Layer 5 of a small transformer language model trained on English Wikipedia (9 layers, counted from 0, width 64).
In attention head 1, each number of a token's query is one row of weights dot the token's vector x. The head spreads its attention over the tokens so far by the softmax of query dot key.

Query weights of the head. A number n stands for n times 0.005.
q0: 14 90 -8 -3 -5 -22 -53 -1 -21 -19 -2 11 -44 -32 -7 29 -47 -39 36 3 -39 -11 16 -36 -6 6 -18 15 2 24 76 81 -71 2 -49 -8 -27 -11 -34 -30 14 27 -26 -15 8 3 33 30 79 35 -17 18 -24 -21 -7 17 15 65 11 8 4 -8 -30 25
q1: 14 1 -17 -2 4 3 12 -6 14 7 18 20 3 -19 36 -16 20 -3 4 -4 -15 24 -6 -11 3 0 20 7 -8 -20 -20 -11 -3 4 -25 -18 21 14 -29 -41 15 -15 12 -28 13 -18 -2 -9 13 16 4 10 -18 -8 -14 8 4 -32 2 -19 -1 2 -6 34
q2: -6 39 39 -43 -23 -5 31 -22 -51 -39 22 -19 18 20 47 -3 8 9 -28 -25 -38 12 -8 31 13 -9 12 -1 -23 -9 21 -20 30 -12 9 9 -25 -7 3 0 35 -2 -3 -43 8 3 -23 5 -34 -3 13 23 21 11 -27 -15 15 5 -1 -24 22 -19 5 -28
q3: -9 1 5 -12 -24 1 -14 20 4 -21 -38 2 -8 6 22 21 4 15 -17 -16 -45 -27 -4 36 7 -19 15 27 -8 -12 15 -12 -38 17 38 -31 16 3 12 -1 -41 22 18 9 -13 14 -30 7 13 -21 -16 17 25 -7 37 40 3 5 4 15 2 14 -33 -19
q4: -4 46 12 -21 29 -7 -16 7 -18 8 -9 6 14 38 8 -27 -4 -26 -8 -14 -41 -7 -28 -19 57 17 -32 12 -29 -14 41 37 -27 -30 -25 -17 -34 -5 25 -32 -70 -19 -22 -18 2 14 0 -6 51 -4 4 12 -14 28 25 5 43 47 22 38 -7 16 -22 -10
q5: 16 8 24 -20 -18 -9 -43 2 41 -16 -3 24 8 54 69 -27 -3 0 26 0 4 -7 21 17 -30 -40 3 -14 -3 9 -41 -1 -3 2 -15 -28 -25 16 17 22 9 -33 33 26 35 -6 4 -6 -8 -57 15 19 48 23 9 -73 -26 -19 -39 6 34 -5 20 13
q6: 40 -3 2 43 6 23 12 5 -11 -3 -11 -4 21 -1 -40 -28 -9 -30 -47 -37 -2 -14 -32 1 -17 31 -29 21 2 7 11 2 27 -28 16 -25 -19 21 27 19 21 -6 -11 62 4 -9 29 6 5 -35 -16 4 49 -15 -17 37 -39 -2 -15 25 -2 -15 -21 34
q7: 20 9 -2 -19 -30 -3 14 4 49 -13 -9 -28 -30 16 4 12 20 -14 -60 11 5 3 13 -23 -6 6 27 21 -22 -23 7 -23 72 13 -8 -22 17 -23 -16 27 30 1 21 -44 4 -19 -38 18 11 -40 -20 -33 2 72 51 -6 -12 -45 -33 23 29 -30 -9 27
q8: 21 -52 18 -6 -19 -30 32 -11 17 -11 1 3 -11 28 -11 -17 8 -9 -35 -15 45 18 -25 -10 -13 -26 5 -9 -4 -7 -62 -23 50 17 10 6 -7 2 28 6 26 -25 26 19 -17 8 8 14 -27 2 -4 4 3 -24 0 -3 43 -13 -22 -9 -2 1 -13 6
q9: -2 -36 36 -24 -29 0 49 -2 0 15 27 -13 27 28 -25 18 18 -2 -45 -28 1 30 14 21 -11 -11 21 -37 34 -32 -46 -40 91 -2 21 -18 22 22 36 13 35 -6 20 18 -28 9 -9 21 -70 -2 14 0 34 -20 -7 -33 -4 -20 -5 26 -16 5 24 4
q10: -14 -57 34 -15 -24 -15 9 -3 -2 2 12 3 8 -13 -23 13 28 43 -23 -29 21 36 12 25 -20 -26 26 -6 49 -2 -28 -35 68 -6 42 -32 39 4 3 7 10 -15 33 2 -2 -10 -19 -5 -74 -13 14 -7 8 2 -23 8 0 -14 -9 -22 -17 -11 15 4
q11: 15 -38 20 -6 -10 18 35 -25 37 41 -12 -16 -2 12 15 41 47 15 57 12 -25 -42 11 -30 -38 -48 13 29 18 58 -51 -8 30 37 51 14 22 -19 -47 20 29 21 52 -8 -8 -12 13 -5 -31 10 -9 -16 -19 3 -5 1 -21 -67 26 -42 -27 -15 18 -21
q12: -25 6 -16 5 36 -9 -18 -16 -7 -26 -6 36 -22 6 -29 48 3 -2 -5 35 -27 7 19 12 63 -1 19 32 -39 3 12 -27 -1 14 -7 13 -18 -45 12 -12 18 -7 -23 -41 1 -26 22 12 0 27 15 -6 19 -2 -23 30 2 -26 26 -36 7 -18 50 -23
q13: -15 -28 -1 -22 -10 -19 16 -13 4 -23 29 0 29 0 23 -6 5 44 -7 28 0 -9 7 12 -1 -35 12 -21 -16 26 -22 -56 49 24 -10 -9 -4 2 74 68 -21 34 12 0 -18 -21 7 -39 -5 -31 0 15 18 24 -8 47 -8 -10 26 -33 -17 -31 41 -11
q14: 16 33 -29 13 -39 18 8 34 -5 -1 44 53 41 9 2 -33 -49 10 -21 12 11 31 23 -52 18 19 14 6 25 7 -18 -12 -36 -23 -26 32 -2 9 -3 -13 3 7 11 24 0 -23 -12 -72 23 -16 13 -8 -81 28 -1 -42 -20 16 15 -61 -1 14 -11 49
q15: 53 19 -29 -8 -1 29 -31 -6 55 -31 6 14 -11 49 -30 -14 -16 7 62 6 -12 -12 7 7 -34 7 14 26 -4 3 3 -6 -29 33 49 0 -54 25 -52 22 4 21 -3 -19 -50 -1 -22 4 -5 -48 -14 37 9 8 6 58 12 -21 2 -8 -10 -3 -5 -2
q16: 24 -32 28 19 27 -1 -1 23 -11 57 -22 34 -10 -20 1 0 -55 26 20 -34 25 44 -10 -1 0 -19 -14 2 19 50 -11 -1 49 -27 -20 -6 11 -2 30 36 3 -2 5 -45 -40 -33 -55 -14 -11 -22 33 -18 65 -6 -13 -3 68 -4 -44 -53 8 -23 5 39
q17: 9 17 18 -10 -7 18 6 -30 -15 -3 20 3 -14 22 -4 20 -13 19 31 18 33 -57 -27 -28 30 -2 32 23 37 -15 -20 -69 -6 0 -12 -10 -34 21 22 -2 61 37 12 13 -17 22 -6 3 -39 19 11 -17 3 -15 22 -17 10 -19 -21 20 -15 -35 -22 29
q18: 9 -26 -30 69 -32 35 -12 -3 -20 -1 5 -28 10 -29 38 -40 -66 27 25 -20 9 -19 -7 13 18 25 -9 -13 -27 -57 7 49 19 -28 2 -19 -7 -2 -1 16 59 -55 -27 10 16 17 34 7 -24 4 6 -27 -36 -7 4 47 -8 17 6 18 -34 29 -40 23
q19: 13 -36 36 -7 12 -15 -38 -6 35 -6 -30 25 -21 12 -26 13 -61 12 -12 -22 7 -11 13 5 11 0 6 17 -48 13 15 14 -6 8 28 51 -16 -34 -6 -37 -26 -39 -17 27 6 -23 46 -13 -44 4 17 15 -55 -2 26 -13 6 16 28 6 5 -18 38 5
q20: 59 -18 -22 -24 3 26 -22 -10 -49 -28 15 -27 -28 -1 -5 31 15 -38 -7 -23 -21 52 -9 -13 2 -8 -14 -3 -18 36 34 -29 -8 23 20 -47 27 14 36 23 21 -34 2 32 -5 19 3 1 12 -7 16 26 -56 -16 3 -22 -5 5 9 2 28 19 4 24
q21: -25 13 66 -11 15 36 -8 -6 44 -15 -23 35 9 -38 -48 13 2 14 -15 -4 -4 19 0 -38 -1 -44 14 23 -26 6 -49 -40 13 -17 10 0 28 66 7 -35 -11 6 -6 -42 26 5 26 45 -8 19 -54 -1 1 38 -33 -15 2 16 -11 1 22 63 -4 6
q22: -3 37 24 20 6 14 -6 -47 3 15 10 21 -28 9 -59 -14 11 42 -31 -23 12 -21 13 -11 0 -34 32 -22 38 -18 40 -4 32 -65 17 3 34 -3 47 18 -14 -8 38 5 30 -71 -16 -13 -25 0 -5 -46 -10 -7 16 17 2 -24 -6 58 -19 -25 0 -8
q23: -16 -45 -23 -9 70 -38 -14 3 -26 -44 39 61 -45 34 2 -24 21 -6 11 26 -11 -30 -25 41 21 -20 19 -18 29 -16 -30 -12 -37 49 -8 47 -9 8 -23 7 -22 -21 35 -18 22 -8 -31 11 27 -5 0 -5 15 -14 0 25 11 -15 -43 1 -2 6 6 2
q24: 7 -23 24 1 5 51 23 10 -49 -23 -38 10 -4 28 37 -7 -28 -22 -14 19 0 -2 30 8 39 0 -7 14 5 -6 -40 11 3 -12 47 -13 41 7 -69 27 -52 31 -10 -13 31 -33 8 -31 24 -11 37 -37 7 -5 -1 -2 -12 -14 -38 -16 -29 -7 5 40
q25: 6 -8 20 14 15 -23 -6 9 -17 -17 9 -16 -15 2 0 10 0 9 -33 13 -29 -68 17 10 16 48 -21 -8 4 24 31 57 7 8 3 3 -63 37 -5 26 9 13 9 5 -48 -16 36 0 29 20 11 -47 4 33 -28 -14 -66 -6 9 0 9 9 -8 16
q26: 10 5 0 -54 -20 -10 -3 1 -10 40 40 6 11 45 -13 -12 -30 10 -20 -34 -14 30 -14 -11 14 -8 -7 -18 37 3 -2 5 6 -8 28 20 36 6 4 -1 15 -15 -20 2 -15 -31 -19 49 2 21 25 41 32 1 32 -15 -72 13 -12 -38 -48 13 13 -4
q27: 2 16 2 -18 30 -14 11 -41 -41 1 -23 39 27 19 1 29 -16 30 4 41 51 -9 -7 -1 10 -10 7 77 -4 -17 -7 63 14 -9 -39 -46 9 -41 -58 10 11 -9 30 -10 -4 -4 -8 -17 -38 -20 -30 3 -32 -43 15 28 -6 -18 2 -8 65 33 24 13
q28: 12 -19 11 22 -28 -2 15 -19 0 -34 27 7 17 14 -3 -8 0 -50 24 8 -44 -2 10 -41 -4 3 -51 38 -36 31 -13 -7 -36 27 -44 44 -36 4 27 22 -7 60 -7 -50 -19 28 45 9 32 -33 -32 56 39 -16 65 11 18 -12 -15 53 -4 21 -57 -46
q29: -18 -13 20 15 32 -37 21 -12 -15 -17 41 -10 30 2 13 9 -32 6 -16 -11 37 27 -14 60 -31 -5 -35 -20 16 15 -40 -2 -6 -28 28 22 -45 -19 -10 61 19 33 -22 -45 -53 -15 -8 45 -5 -9 -17 24 -10 0 14 -83 -47 37 26 49 -4 -10 -16 -23
q30: -3 56 10 -6 -16 -12 6 -14 -17 27 -8 12 -30 -13 57 -4 -9 -28 2 -2 20 -77 -9 -20 -23 -2 -11 -56 -24 14 26 1 -22 38 25 -21 -36 46 0 28 -13 -12 0 -42 65 -47 -1 -14 16 15 -13 17 -21 30 -10 18 8 -5 16 -38 12 -20 -25 19
q31: 35 2 -38 -9 -36 -8 -14 30 -10 -15 20 -26 39 -9 -30 12 -9 56 -37 -32 0 -17 3 48 94 20 34 40 26 31 29 -18 -6 -16 0 -24 6 -36 -16 -3 25 31 58 -36 48 -7 -32 7 -42 -4 -6 23 32 22 -28 -3 15 -2 1 14 -39 -2 -59 4

Each question shows a short text with each token's key, already scaled and adjusted for position as the last token sees it. A number n stands for n times 0.019.

Then comes the last token's vector x. A number n stands for n times 0.061.

0 "2": 6 -24 -17 -21 46 -14 -4 14 -27 15 -9 -8 -32 41 -18 16 21 13 -34 -2 -6 20 -2 8 -8 -7 1 8 -5 13 -2 14
1 ".": 14 -10 -13 -39 47 -37 -3 11 -12 16 -17 -15 -29 48 -24 18 6 7 -14 7 4 5 5 11 -9 -1 -8 2 -21 2 -10 17
2 "9 ": 19 -31 -7 -30 63 -38 2 6 7 10 -9 -10 -38 42 -11 6 24 -6 -4 7 10 16 17 -1 0 -10 17 -9 -24 -7 -12 15
3 "k": -14 -29 -7 -37 49 -35 -6 26 40 -6 7 -13 -42 45 -7 -5 14 23 -24 6 -4 10 29 8 -10 13 -1 -1 -29 3 5 16
4 "m": -44 -29 -22 -49 57 -22 -15 30 16 -15 -16 -4 -50 59 -16 -9 16 20 -40 2 -14 2 39 17 6 -11 6 -10 -29 17 13 38
5 ") ": -11 -12 -19 -18 79 -49 5 9 4 2 6 -12 -42 30 1 0 11 11 1 -3 4 11 4 -8 3 1 -1 -7 -20 -14 -9 6
6 "| ": -5 -6 -13 -24 76 -49 9 11 -13 -11 -15 -18 -42 38 -13 2 18 11 -3 3 5 1 6 -3 -6 -17 1 -7 -27 -13 -27 5
7 " ": 12 -8 -13 -20 66 -41 6 9 -7 -35 -3 -19 -45 30 -8 7 15 19 1 2 1 2 9 -2 -7 -3 4 -5 -22 -8 -7 7
8 "|": 24 -1 -16 -41 70 -35 10 11 7 -16 -25 -18 -49 31 -27 -3 20 29 -8 3 1 10 14 18 13 0 2 12 -18 10 -12 13
x: -18 20 2 1 25 12 -21 27 -4 1 29 6 15 30 -23 -35 26 -19 -27 -21 -4 39 -41 27 -16 21 -15 -31 -5 -49 -32 29 -19 -9 7 6 -17 4 49 -5 -10 -7 -24 -5 25 12 7 -9 20 17 -35 -51 -18 28 19 8 -14 23 18 -6 5 13 -24 29
Which two tokens does the last token look at most, in order? 5 ") ", 6 "| "

0 "riv": -9 -20 -31 -37 44 -13 10 33 -28 18 11 -19 -38 37 -36 0 18 31 -44 10 -10 -1 -24 -8 -6 -4 -3 22 -2 -4 5 31
1 "es ": -1 -9 -13 -11 77 -43 6 12 -7 14 0 -4 -29 30 -12 6 3 12 5 -7 9 3 6 -7 2 -3 -1 4 -24 -14 -7 5
2 "a ": 15 -19 -27 -20 65 -53 -8 16 0 11 1 -31 -18 27 -19 -1 15 23 -10 4 -2 7 22 0 -3 -2 10 13 -19 -5 -12 7
3 "m": -14 -39 -28 -50 60 -35 -15 22 47 6 -10 -10 -53 55 -9 -18 19 39 -27 5 -17 2 48 5 9 -22 1 -8 -31 -2 -4 23
4 "ot": -43 -29 -30 -38 72 -33 2 20 21 -13 0 -8 -56 64 -16 10 32 26 -20 1 -33 14 22 -1 11 1 -8 9 -14 -5 9 -2
5 "or ": -7 -19 -13 -2 67 -42 4 16 4 -7 -10 -12 -11 21 -23 1 6 16 -5 -2 -4 8 21 2 0 -7 2 2 -10 -3 -1 3
6 "ve": 2 -14 -26 -34 49 -37 -13 9 -27 -36 -7 -9 -37 54 -26 4 7 13 -9 6 -16 30 0 -2 -9 -4 0 29 -5 10 -13 10
7 "h": 39 6 -28 -18 45 -24 -11 33 -22 -36 -1 -25 -52 38 -18 -7 22 25 -39 -3 -4 4 24 29 0 -3 -1 12 -11 -16 19 29
8 "ic": 53 -6 -29 -40 58 -43 -5 45 17 -39 -9 -8 -44 46 -31 -1 35 13 -33 3 -20 -6 13 -2 11 7 -12 30 -39 -3 -11 37
x: -11 12 0 21 -18 39 -8 23 17 -13 17 -14 10 3 3 -15 16 6 -13 10 49 6 -66 15 11 16 -32 7 -24 -5 -6 43 -18 -18 -3 14 -52 -12 21 -54 7 -7 -6 -31 -3 23 -37 -32 41 -28 -15 29 -8 -11 53 -1 1 18 19 -15 -24 -2 18 26
Which two tokens does the last token look at most, in order? 6 "ve", 8 "ic"

0 "| ": -2 -4 -24 -27 77 -54 12 15 -10 9 2 -20 -49 39 -19 12 14 14 -4 -1 5 2 -1 -9 -1 -10 4 -5 -26 -13 -29 5
1 " ": 14 -28 -17 -24 63 -47 7 12 -4 21 8 -18 -48 32 -12 7 11 19 2 4 3 3 10 -9 -5 -2 4 -1 -25 -7 -6 7
2 "| ": 14 -11 -24 -28 71 -57 12 17 2 4 -10 -20 -42 42 -18 11 13 9 -6 5 6 7 5 -11 -6 -13 5 -1 -30 -10 -25 6
3 "H": -30 -25 -36 -25 46 -31 1 20 58 -3 -4 -29 -44 48 -39 4 5 32 -34 0 0 14 34 22 -5 -9 7 -12 -32 -24 -13 18
4 "as ": -22 -28 -35 -11 67 -36 5 9 17 0 -12 -24 -20 44 -36 15 6 14 -8 -4 1 6 17 20 9 -12 5 -1 -23 -11 -8 15
5 "many ": -12 -32 -33 -18 74 -52 5 11 -3 -4 -2 -24 -23 24 -28 2 14 20 3 7 -5 10 25 0 9 2 0 0 -15 -13 -13 6
6 "b": 15 -29 -34 -35 40 -45 -20 40 -59 -21 -17 -26 -35 45 -30 1 11 33 -20 9 -12 -7 32 11 2 5 -5 17 -31 -22 -12 12
7 "ran": 26 -23 -44 -63 76 -31 -4 14 -34 -44 -22 -38 -54 64 -40 15 29 21 -32 34 -15 34 9 9 17 0 8 12 -25 -3 6 9
8 "ch": 33 16 -22 -26 60 -34 -4 27 17 -35 -12 -26 -29 54 -14 -1 26 35 -31 -6 5 15 12 13 16 -18 -16 22 -28 2 -7 7
x: 4 -23 7 -3 37 4 8 30 -35 18 31 -22 -12 17 16 -41 15 -34 -15 20 27 -13 -44 6 -5 38 -12 -30 1 -3 1 39 -53 10 7 0 -37 -15 4 -36 13 -38 -13 -9 1 -5 14 -21 29 -8 -39 7 -26 8 23 28 0 14 21 37 -4 -6 6 34
Which token does the last token look at most, and with what share of its attention? 7 "ran", with about 90%

0 "Can": 4 -21 -41 -22 58 -23 2 3 -45 35 7 -1 -38 53 -62 0 14 33 -28 9 -3 13 2 9 5 -4 -4 13 -7 -22 -15 18
1 "al ": -2 -10 -14 -9 72 -27 6 9 -13 15 -3 -10 -20 30 -20 6 3 13 -4 -6 -2 4 -1 10 7 -3 -2 9 -10 -2 -2 1
2 "| ": 12 -9 -25 -22 71 -49 10 11 2 8 -10 -23 -36 42 -18 8 13 18 -2 -2 -1 2 8 -6 -4 -11 1 -2 -22 -6 -26 7
3 "M": -22 -28 -35 -31 51 -43 -1 -2 55 9 -10 -14 -44 55 -29 6 5 29 -31 -2 -17 8 35 6 17 -18 -7 -26 -30 -10 -9 14
4 "ad": -31 -29 -41 -35 43 -26 -11 4 17 -4 3 -38 -24 54 -29 -4 18 28 -22 20 -15 2 10 8 -17 -7 15 1 -14 2 -14 19
5 "is": -37 -42 -31 -47 67 -10 -1 17 -14 -15 -22 -24 -42 57 -17 19 29 14 -31 7 -8 6 14 25 19 -16 7 -7 -24 -1 -12 9
6 "on ": -7 -20 -24 -6 70 -31 4 5 -12 -18 -15 -15 -16 39 -21 2 4 11 -9 0 1 5 19 14 15 -7 5 7 -9 3 -9 8
7 "Coun": 20 -22 -35 -46 75 -33 5 -5 -26 -35 -21 -18 -45 59 -41 -5 20 30 -30 20 -16 12 19 -7 12 7 7 -10 -5 6 -2 16
8 "ty ": 11 -10 -15 -23 73 -26 5 7 -9 -31 -13 -12 -15 24 -21 0 10 7 -11 -1 -8 0 19 10 17 3 -2 13 -6 3 4 7
x: -31 0 8 5 14 30 -3 11 0 17 2 -1 8 29 -61 -16 15 -7 -39 -19 27 50 -26 9 13 13 -12 -18 -6 -30 21 25 13 -21 17 -24 -17 19 22 -6 -19 -15 -12 3 -12 12 -18 14 15 -17 3 13 -26 3 -6 56 9 12 6 14 -16 1 -27 -20
To which token does the last token give the most attention? 2 "| "

0 ".": -3 -2 -12 -39 54 -36 -1 4 -13 17 -8 -15 -32 48 -18 16 4 6 -10 11 5 2 12 2 -11 -6 -6 -3 -18 1 -14 8
1 "\n": 4 -3 -17 -30 90 -48 9 13 -3 6 13 -24 -55 36 -29 7 11 9 -15 -1 6 2 15 -1 -1 0 3 -9 -20 -1 -17 1
2 "The ": 5 -9 -25 -15 71 -56 6 13 -3 13 7 -35 -20 37 -23 10 15 19 -6 -1 -5 8 17 -5 7 9 3 0 -16 -7 -13 2
3 "P": -26 -20 -26 -26 54 -34 4 32 65 -4 -9 -16 -38 41 -42 9 15 32 -33 -5 -13 12 41 3 8 -6 13 2 -45 -17 -10 4
4 "D": -55 -19 -40 -23 46 -38 5 4 11 -14 -2 -25 -29 50 -38 19 16 40 -18 -10 -10 19 32 17 14 -4 5 21 -24 -5 -5 22
5 "P ": -17 -26 -19 -16 67 -43 6 9 -6 -14 -19 -14 -21 34 -27 12 16 5 -12 -11 -8 8 26 1 14 2 10 2 -31 1 -3 2
6 "in": -3 -15 -26 -48 82 -34 -5 31 -44 -30 -4 -2 -42 24 -31 -9 28 38 -8 24 -10 27 24 4 8 1 5 8 -23 4 -14 24
7 "st": 42 -11 -27 -42 41 -40 16 22 -23 -47 -26 -25 -37 60 -41 0 30 31 -17 -22 -12 14 11 21 21 -13 3 13 -14 -15 -13 39
8 "e": 52 4 -24 -31 61 -24 -7 25 19 -44 -27 -10 -28 41 -42 -6 22 38 -13 -14 -9 33 9 10 30 -17 -17 15 -36 -11 0 22
x: -4 -10 -27 12 39 21 9 19 -32 9 -17 1 20 20 -12 -11 16 -23 -31 15 14 17 -21 7 -10 64 -6 3 -11 -16 7 39 -52 -9 17 9 -21 16 -18 -59 15 -14 -57 -27 0 5 0 -8 5 21 3 19 -31 19 18 -20 -1 9 -4 12 19 -1 -22 48
To which token does the last token give the most attention? 6 "in"

0 "be ": -3 -11 -19 -29 68 -59 6 8 -13 21 20 -22 -37 39 -20 -8 12 13 -4 13 -16 8 29 -7 -3 4 9 0 -30 -12 -10 11
1 "a ": 9 -16 -29 -25 70 -57 -6 13 -15 14 10 -30 -24 32 -16 -3 18 22 -11 9 -1 10 22 -2 -5 -2 12 11 -22 -7 -14 7
2 "c": 30 -29 -24 -41 59 -30 -15 36 39 9 -8 -16 -45 57 -31 -3 19 13 -37 -4 12 -6 21 1 7 4 10 -1 -42 8 -18 26
3 "an": 1 -49 -38 -47 44 -26 -10 19 56 -8 -3 -13 -46 40 -39 -9 13 35 -19 25 -20 12 15 25 11 -1 14 8 -25 -10 -6 20
4 "di": -45 -36 -44 -35 39 -17 -10 31 31 -5 -18 -41 -31 54 -19 -18 29 22 -32 20 -17 29 28 3 12 -26 -5 23 -17 -16 -21 21
5 "d": -28 -21 -44 -50 43 -25 10 22 -28 -15 -13 -32 -35 60 -38 9 12 36 -30 -14 -23 12 20 22 8 7 11 19 -3 -2 -6 18
6 "ate ": -11 -17 -23 -13 66 -44 6 15 -7 -14 -15 -15 -19 31 -21 13 7 10 -9 -1 -1 11 16 -3 3 -2 8 5 -16 -13 -4 17
7 "for ": 7 -12 -20 -10 71 -50 1 10 -7 -17 -14 -21 -28 39 -23 6 8 17 4 1 -5 14 22 -6 1 -3 6 1 -11 -6 -14 9
8 "the ": 4 -10 -23 -9 73 -54 -1 13 -5 -17 -12 -33 -17 35 -22 5 9 20 -9 -4 -11 10 17 1 0 4 4 1 -6 -8 -16 -3
x: -25 8 10 -10 31 37 15 12 -1 52 -15 -13 0 13 -58 -22 -2 -23 -4 -13 -7 43 -16 2 11 4 5 -3 -3 -38 -2 -4 -66 -12 14 1 -6 12 5 -17 -1 -1 -10 7 -5 13 -7 0 16 1 -17 -10 5 -22 5 65 -3 -1 14 8 5 14 -11 5
Which token does the last token look at most, and with what share of its attention? 8 "the ", with about 60%

0 "| ": -2 -4 -24 -27 77 -54 12 15 -10 9 2 -20 -49 39 -19 12 14 14 -4 -1 5 2 -1 -9 -1 -10 4 -5 -26 -13 -29 5
1 "M": 61 -18 -38 -24 46 -45 0 -1 -3 22 1 -16 -43 56 -29 7 4 28 -28 -4 -21 13 37 7 15 -18 -7 -23 -25 -16 -5 17
2 "D ": 18 -24 -26 -21 67 -42 14 -4 17 11 -4 -14 -36 40 -19 4 20 13 -1 -11 -7 9 17 1 14 -7 10 2 -22 -8 -2 10
3 "| ": 3 -16 -26 -25 73 -51 11 13 19 7 -15 -22 -32 45 -20 9 11 12 -7 0 -6 6 10 -7 2 -8 0 -4 -29 -9 -27 2
4 "14 ": -14 -42 -26 -36 65 -43 12 -1 9 -12 -4 -24 -37 39 -18 7 31 6 -5 9 6 24 20 -5 3 -7 10 -6 -15 -6 -17 -2
5 "m": -36 -36 -20 -50 62 -33 -16 26 -30 -23 -21 -10 -56 53 -10 -14 21 35 -26 6 -19 7 45 14 7 -16 1 -18 -31 2 -1 27
6 "i ": -6 -17 -16 -17 74 -52 4 15 -15 -23 -15 -13 -20 33 -22 2 15 11 -5 -7 1 16 25 5 0 6 3 -2 -22 -1 -6 11
7 "(": 8 -14 3 -21 66 -53 18 8 -9 -19 -28 -8 -19 34 -19 -1 20 11 -7 -7 -9 24 15 -6 -9 -6 1 -6 -17 -1 -25 11
8 "2": 27 3 -19 -34 43 -35 1 8 16 -36 -20 -29 -33 36 -23 20 22 20 -41 11 -1 17 12 2 -9 -9 6 2 -12 10 -18 -9
x: -10 -3 -13 -15 13 -11 20 13 -14 53 40 11 29 3 -29 -37 7 -27 8 -23 -22 10 11 14 3 31 -55 -44 -31 19 18 40 -22 -3 41 19 -6 -11 30 -20 -3 -1 -11 -7 -12 31 -4 -35 22 6 -8 -3 -30 6 7 13 7 16 -1 22 -41 13 -14 -1
To which token does the last token give the most attention? 0 "| "

0 "14 ": -8 -10 -12 -19 68 -38 5 7 -7 19 -3 -1 -35 22 -6 4 19 -2 0 1 13 15 4 -5 0 -7 6 0 -16 -5 -9 8
1 "k": 37 -22 -10 -35 49 -40 -6 33 -6 13 7 -11 -44 42 0 -9 12 26 -19 3 0 14 29 -2 -9 10 0 3 -26 2 5 18
2 "m": 31 -29 -25 -47 56 -22 -17 31 31 5 -13 0 -51 57 -14 -10 13 19 -37 1 -12 4 36 14 6 -10 5 -9 -31 17 16 35
3 ") ": 10 -8 -21 -18 79 -46 9 11 7 10 6 -10 -46 32 0 2 7 10 1 -2 6 12 2 -7 3 2 -1 -5 -20 -12 -7 6
4 "| ": -10 -11 -16 -23 75 -50 12 12 10 -4 -13 -18 -42 39 -14 3 17 11 -3 2 4 3 5 -5 -4 -15 0 -9 -27 -11 -26 4
5 "The ": -11 -20 -27 -14 83 -60 8 10 -3 -7 -4 -31 -27 46 -28 8 10 18 -9 -2 -12 11 20 0 9 9 4 -9 -16 -8 -15 -4
6 "most ": -3 -25 -44 -19 65 -64 -5 4 -16 -15 -3 -32 -40 23 -26 -1 16 28 -2 13 -5 13 36 -7 2 -4 12 6 -15 -17 -18 9
7 "d": 32 -9 -42 -47 52 -43 -1 18 -9 -18 -8 -37 -32 44 -23 11 15 30 -16 -14 -16 18 25 5 2 9 3 21 -6 -5 0 22
8 "own": 48 -9 -36 -47 78 -28 11 32 7 -21 -10 -33 -37 42 -20 -9 28 41 -40 -5 -25 13 9 -8 28 26 16 9 -8 14 15 21
x: 2 17 6 0 15 -5 7 41 -9 14 16 -28 -2 40 0 -7 -7 4 -37 -15 10 37 -36 -5 10 54 5 -51 -12 -36 3 13 -31 -8 -1 -7 -19 5 5 -4 5 -26 -40 -16 -2 32 -9 0 -3 -31 -15 -3 -20 -9 62 38 -1 23 37 -13 -10 46 -24 1
To which token does the last token give the most attention? 4 "| "

0 "al ": -10 -3 -20 -17 74 -47 0 14 -3 18 2 -13 -24 28 -11 8 10 15 5 -6 4 7 10 -2 4 -6 2 8 -16 -5 -9 3
1 "| ": 9 -10 -26 -29 70 -51 5 9 -8 11 -8 -20 -38 42 -13 9 11 13 -4 4 3 2 10 -5 -7 -15 2 -1 -26 -11 -30 4
2 "U": 49 -32 -43 -33 55 -49 -12 20 45 10 -8 -18 -53 57 -34 -3 21 15 -38 7 -10 29 25 -8 7 -8 15 -21 -32 -2 -19 -2
3 "p": -21 -42 -18 -23 52 -14 8 41 56 -6 -14 -1 -57 49 -49 6 32 17 -36 -3 -35 1 35 16 5 4 -7 -1 -26 -6 11 15
4 "st": -48 -37 -36 -28 33 -25 16 7 13 -6 -18 -25 -30 61 -49 11 35 18 -23 -22 -23 10 13 26 17 -6 3 -8 -13 -23 3 40
5 "ate ": -10 -25 -25 -12 70 -34 9 12 9 -10 -13 -16 -23 36 -28 14 11 4 -8 -6 -9 4 16 11 8 3 4 3 -2 -6 -2 12
6 "New ": -4 -35 -16 -26 78 -32 14 4 -23 -21 -16 -12 -30 43 -35 -2 20 21 6 13 -1 0 12 2 31 3 -10 -4 -10 -6 -6 18
7 "Yor": 45 -25 -26 -59 59 -16 1 -1 -36 -36 -22 -30 -45 46 -35 -14 31 15 -36 17 -9 16 7 31 27 -16 -1 -7 -37 -4 -10 6
8 "k ": 17 -5 -15 -14 78 -34 5 11 -7 -30 -21 -14 -23 33 -26 2 19 12 -13 -9 0 -1 22 13 23 -6 4 2 -12 3 -6 14
x: -24 -5 -6 7 34 16 -5 10 -18 16 19 -21 18 16 -50 -20 1 -30 -36 -7 34 31 -27 5 27 17 -15 -5 -9 -29 31 18 8 -21 30 -40 -24 11 15 2 -37 -24 -22 7 -12 14 14 7 11 -13 -4 -3 -23 5 4 59 32 12 7 -1 -6 5 -20 -1
Which two tokens does the last token look at most, in order? 1 "| ", 6 "New "